Layer 8 of a small transformer language model trained on English Wikipedia (17 layers, counted from 0, width 96).
A neuron's activation on a vector x is SiLU(gate . x) times (in . x), where the dot is the dot product.

Input weights of the MLP neurons that the questions are about. A number n stands for (n - 500) times 0.0023.
n31 gate: 471,151,250,616,521,614,336,535,517,373,508,618,569,695,406,589,653,654,681,626,444,302,552,487,238,500,549,582,703,587,303,461,454,409,500,323,312,591,488,692,624,413,736,667,332,385,334,597,663,691,322,256,604,538,513,435,556,508,438,258,266,550,343,470,633,111,531,295,446,623,401,645,719,436,368,382,471,542,621,478,612,347,533,441,508,559,372,383,526,307,611,307,366,300,787,363
n123 gate: 541,335,245,379,171,479,475,398,529,430,350,643,700,537,396,286,610,936,337,424,395,598,626,593,496,646,636,472,401,546,458,470,545,548,508,391,562,496,464,653,484,564,517,276,408,521,500,484,899,339,410,475,483,323,517,550,425,627,564,842,591,576,554,418,288,429,445,546,452,624,238,218,663,537,713,610,413,488,801,450,536,368,735,467,516,402,686,618,445,530,504,666,378,437,400,399
n186 gate: 383,557,575,829,550,607,226,394,556,654,686,500,352,484,592,555,248,463,360,520,456,488,617,690,418,524,347,565,642,622,386,362,465,419,672,605,659,619,446,286,408,789,504,790,528,425,383,528,590,504,512,608,306,283,508,371,560,476,500,354,314,419,385,394,337,388,569,630,646,477,260,303,500,416,316,429,359,709,512,351,516,453,614,618,406,256,329,492,443,590,710,260,594,544,552,469
n193 gate: 496,581,520,560,554,385,626,598,464,492,310,465,548,441,408,551,345,459,412,439,561,135,690,671,205,376,419,648,437,638,586,415,441,496,452,391,639,369,430,365,604,368,268,735,524,563,451,658,723,476,512,492,411,504,568,371,396,575,288,484,532,365,841,508,308,258,545,504,270,531,484,543,429,640,664,583,527,804,400,322,780,421,496,689,645,476,424,399,378,295,663,410,542,666,368,391
n204 gate: 512,456,473,484,583,531,543,629,724,395,596,654,476,445,370,598,251,670,401,568,616,524,420,416,500,255,643,410,597,408,890,544,461,413,524,298,402,572,557,425,409,546,709,559,559,410,608,438,365,551,477,374,308,512,457,703,449,446,443,422,293,329,605,508,315,520,665,200,426,492,512,496,488,614,633,411,496,189,453,779,569,449,470,539,585,543,304,556,520,863,543,830,604,432,445,721
n31 in: 248,449,380,554,387,504,606,500,288,803,592,226,577,290,793,545,459,389,418,674,463,569,491,184,496,509,500,393,339,518,454,473,487,813,301,282,437,443,741,329,452,535,527,856,545,500,359,371,509,361,429,532,404,357,217,564,559,709,474,567,410,722,491,655,450,696,509,573,831,678,550,360,473,626,417,606,685,393,155,468,518,518,526,527,407,277,635,436,463,597,576,279,466,152,333,736
n123 in: 748,296,342,424,213,430,268,331,700,509,513,561,611,509,327,399,296,610,500,527,455,404,842,608,469,607,688,530,619,333,268,450,688,710,531,783,363,616,237,420,474,388,723,500,536,293,719,465,622,385,509,522,238,438,571,585,416,680,599,509,668,436,478,574,473,271,268,441,551,500,366,349,461,793,536,714,458,522,643,599,470,818,398,553,683,658,398,315,351,213,664,441,542,315,375,526
n186 in: 526,644,561,558,692,539,817,772,527,426,504,379,544,474,257,689,284,559,429,379,244,654,527,549,326,589,275,580,404,446,617,819,356,594,531,433,610,526,526,341,615,500,544,615,469,518,601,334,604,535,439,429,433,404,324,719,456,832,479,772,359,769,386,478,699,527,341,424,310,632,575,851,561,434,514,309,669,496,722,442,711,513,568,596,478,256,743,819,733,595,416,600,554,504,429,358
n193 in: 358,607,387,425,593,561,677,635,544,257,299,470,672,526,456,396,276,545,487,210,598,378,464,982,271,531,508,504,444,455,464,683,474,673,522,553,491,513,581,347,323,521,654,360,544,513,854,422,521,422,712,597,478,552,421,668,680,266,580,609,234,538,256,612,386,442,523,442,491,694,443,606,526,548,437,504,517,916,725,336,662,317,559,257,560,214,382,478,562,356,587,240,446,571,601,491
n204 in: 260,745,584,602,451,190,446,548,390,567,344,720,432,646,534,433,711,530,470,466,371,712,517,556,583,534,666,625,475,646,271,539,400,520,585,577,386,267,500,197,569,189,602,563,279,559,344,567,405,718,387,339,320,517,487,555,525,788,582,307,513,177,630,433,572,457,543,659,420,524,411,537,546,373,327,267,544,533,466,714,516,676,617,366,483,521,584,474,479,357,231,379,300,444,322,283

Each question shows a token from some text and the vector x that enters the MLP there. A number n stands for (n - 500) times 0.008.

"ul": 338,567,532,556,596,472,766,547,324,344,492,651,652,584,757,709,563,543,365,421,384,617,514,827,496,566,517,563,472,529,403,545,568,468,491,403,608,425,630,508,624,417,407,548,405,540,549,544,875,651,532,512,409,499,501,499,608,535,406,593,590,602,424,558,627,641,426,246,545,355,727,527,572,533,314,607,617,429,435,371,328,587,444,580,535,370,577,458,375,447,373,480,445,421,555,605
Which of these neurons fires most? n193

"any": 726,410,436,482,664,393,634,547,366,475,536,392,428,719,561,429,535,586,410,510,395,607,671,515,559,541,509,544,542,531,333,375,518,584,499,509,353,395,345,547,335,549,399,479,719,484,501,646,291,765,671,402,320,599,422,489,481,600,608,358,659,373,424,609,389,601,387,751,599,454,699,573,469,549,347,474,565,436,458,423,563,628,535,333,398,501,542,422,728,348,374,482,756,434,449,548
Which neuron fires most, and how strongly? n186, at about 0.34

"os": 409,444,534,554,348,576,727,450,244,491,632,411,369,440,496,470,458,307,598,483,409,562,391,697,505,319,448,448,523,653,574,407,603,553,289,387,349,401,615,662,444,515,543,552,399,417,652,604,227,613,425,523,558,510,357,425,444,576,447,560,586,398,515,541,563,476,664,389,630,412,478,628,765,578,312,559,458,461,426,507,503,589,350,465,458,442,510,464,689,464,168,387,733,517,437,509
Which neuron fires most, and how strongly? n193, at about 0.15

"ok": 583,741,388,651,575,416,675,650,295,595,616,565,747,470,535,455,308,530,384,484,334,550,698,742,361,338,373,580,547,365,609,593,436,491,390,334,559,487,613,626,544,568,410,502,457,435,568,576,458,526,623,524,388,485,523,549,418,666,573,491,574,403,502,442,818,424,243,463,561,263,526,604,352,612,578,431,636,422,563,519,501,468,360,461,468,552,570,414,397,391,490,617,569,367,587,554
Which of these neurons fires most? n193

"s": 512,439,417,570,530,308,590,518,553,418,669,538,400,371,476,531,461,376,527,489,456,458,420,544,490,588,554,410,566,496,503,568,501,295,510,364,511,545,592,593,611,395,613,613,426,659,292,589,650,762,489,342,486,612,439,556,323,624,624,448,494,454,372,479,443,471,406,236,554,462,671,466,587,775,392,265,696,385,560,333,527,472,750,404,534,523,646,514,601,417,374,536,764,534,499,732
Which of these neurons fires most? n204

"s,": 471,468,400,567,546,313,565,433,554,478,469,553,623,511,520,581,649,696,485,523,223,521,480,393,444,658,649,366,465,383,540,561,692,500,470,301,411,663,608,577,389,403,547,543,558,509,473,674,411,654,632,477,491,451,448,385,381,469,652,430,491,466,313,505,566,591,551,523,625,515,614,481,504,543,430,277,657,565,505,504,423,617,836,240,461,631,684,452,633,425,442,672,813,527,316,616
Which neuron fires most, and how strongly? n204, at about 3.7

"ch": 670,527,479,571,725,426,597,440,272,506,621,420,553,513,518,563,363,534,489,541,449,653,521,596,731,600,500,496,500,470,553,617,425,332,673,453,633,485,620,510,529,551,713,547,632,483,479,645,724,622,523,438,267,422,493,429,517,618,553,426,556,512,277,392,439,628,380,397,701,435,593,665,740,699,328,399,504,545,469,445,448,624,494,471,439,700,562,439,332,349,328,595,617,615,422,439
Which neuron fires most, and how strongly? n186, at about 6.1

" im": 790,595,542,522,550,531,516,323,471,404,484,663,328,371,544,713,662,573,449,409,517,513,469,547,517,361,307,470,440,449,506,485,626,442,468,428,464,601,562,628,439,570,543,463,432,684,320,408,586,656,428,403,291,421,606,346,447,707,671,401,495,576,570,707,446,539,544,519,496,305,582,462,501,632,356,400,542,498,427,524,565,431,524,471,505,801,732,458,290,484,369,381,759,510,474,728
Which of these neurons fires most? n193

" st": 625,500,514,552,542,533,509,473,519,450,538,732,451,318,493,673,504,407,611,652,296,572,551,539,500,749,373,322,297,582,353,592,541,700,520,371,350,385,495,441,372,490,582,584,594,419,471,417,285,503,596,404,552,402,428,315,521,619,630,489,419,455,462,631,502,415,522,449,641,393,647,514,579,611,569,498,458,680,608,489,389,395,430,437,437,752,748,373,352,232,657,545,680,471,491,620
Which of these neurons fires most? n31

" had": 625,588,641,719,507,330,680,443,579,431,550,638,500,522,581,587,573,441,561,645,172,463,520,503,426,565,508,528,590,519,512,468,539,516,541,432,472,374,570,501,537,484,635,581,595,522,431,578,271,785,497,561,510,384,399,449,495,474,430,471,628,437,372,510,469,607,403,372,456,451,860,671,478,512,536,350,467,736,381,628,460,653,749,269,513,645,650,547,450,459,502,555,675,506,601,728
Which of these neurons fires most? n204

"ist": 531,271,637,525,574,414,633,545,440,420,419,519,500,576,731,499,554,736,625,471,353,460,610,632,463,548,501,529,422,585,379,547,609,714,471,464,295,494,504,510,581,200,473,523,561,674,378,618,312,576,732,567,470,426,469,396,381,399,535,462,706,342,492,469,634,497,768,557,575,333,406,581,493,518,316,569,636,531,543,412,426,470,702,348,570,660,689,502,528,415,386,534,612,428,417,606
Which neuron fires most, and how strongly? n186, at about 0.17

"\n": 540,688,522,518,408,623,391,600,509,499,522,668,299,360,460,722,429,474,432,432,462,525,607,389,383,522,636,427,459,440,430,574,441,599,737,358,533,631,446,763,644,253,424,507,497,407,363,558,360,466,627,486,419,432,487,387,702,649,554,544,568,315,265,466,442,605,433,451,580,398,379,610,391,570,450,300,719,514,461,567,533,643,759,347,570,624,558,393,498,479,558,513,579,500,517,698
Which neuron fires most, and how strongly? n204, at about 4.2

".": 497,600,653,578,478,591,651,593,395,389,576,723,572,369,483,470,649,579,568,578,414,587,547,473,309,634,485,444,449,527,458,457,548,423,512,459,489,587,398,580,454,429,526,590,396,395,500,472,208,618,550,474,469,470,619,316,441,448,721,425,527,380,296,439,675,558,404,489,497,386,577,474,421,385,461,400,520,573,521,515,498,609,844,281,400,645,579,372,633,532,476,633,748,631,229,657
Which neuron fires most, and how strongly? n31, at about 1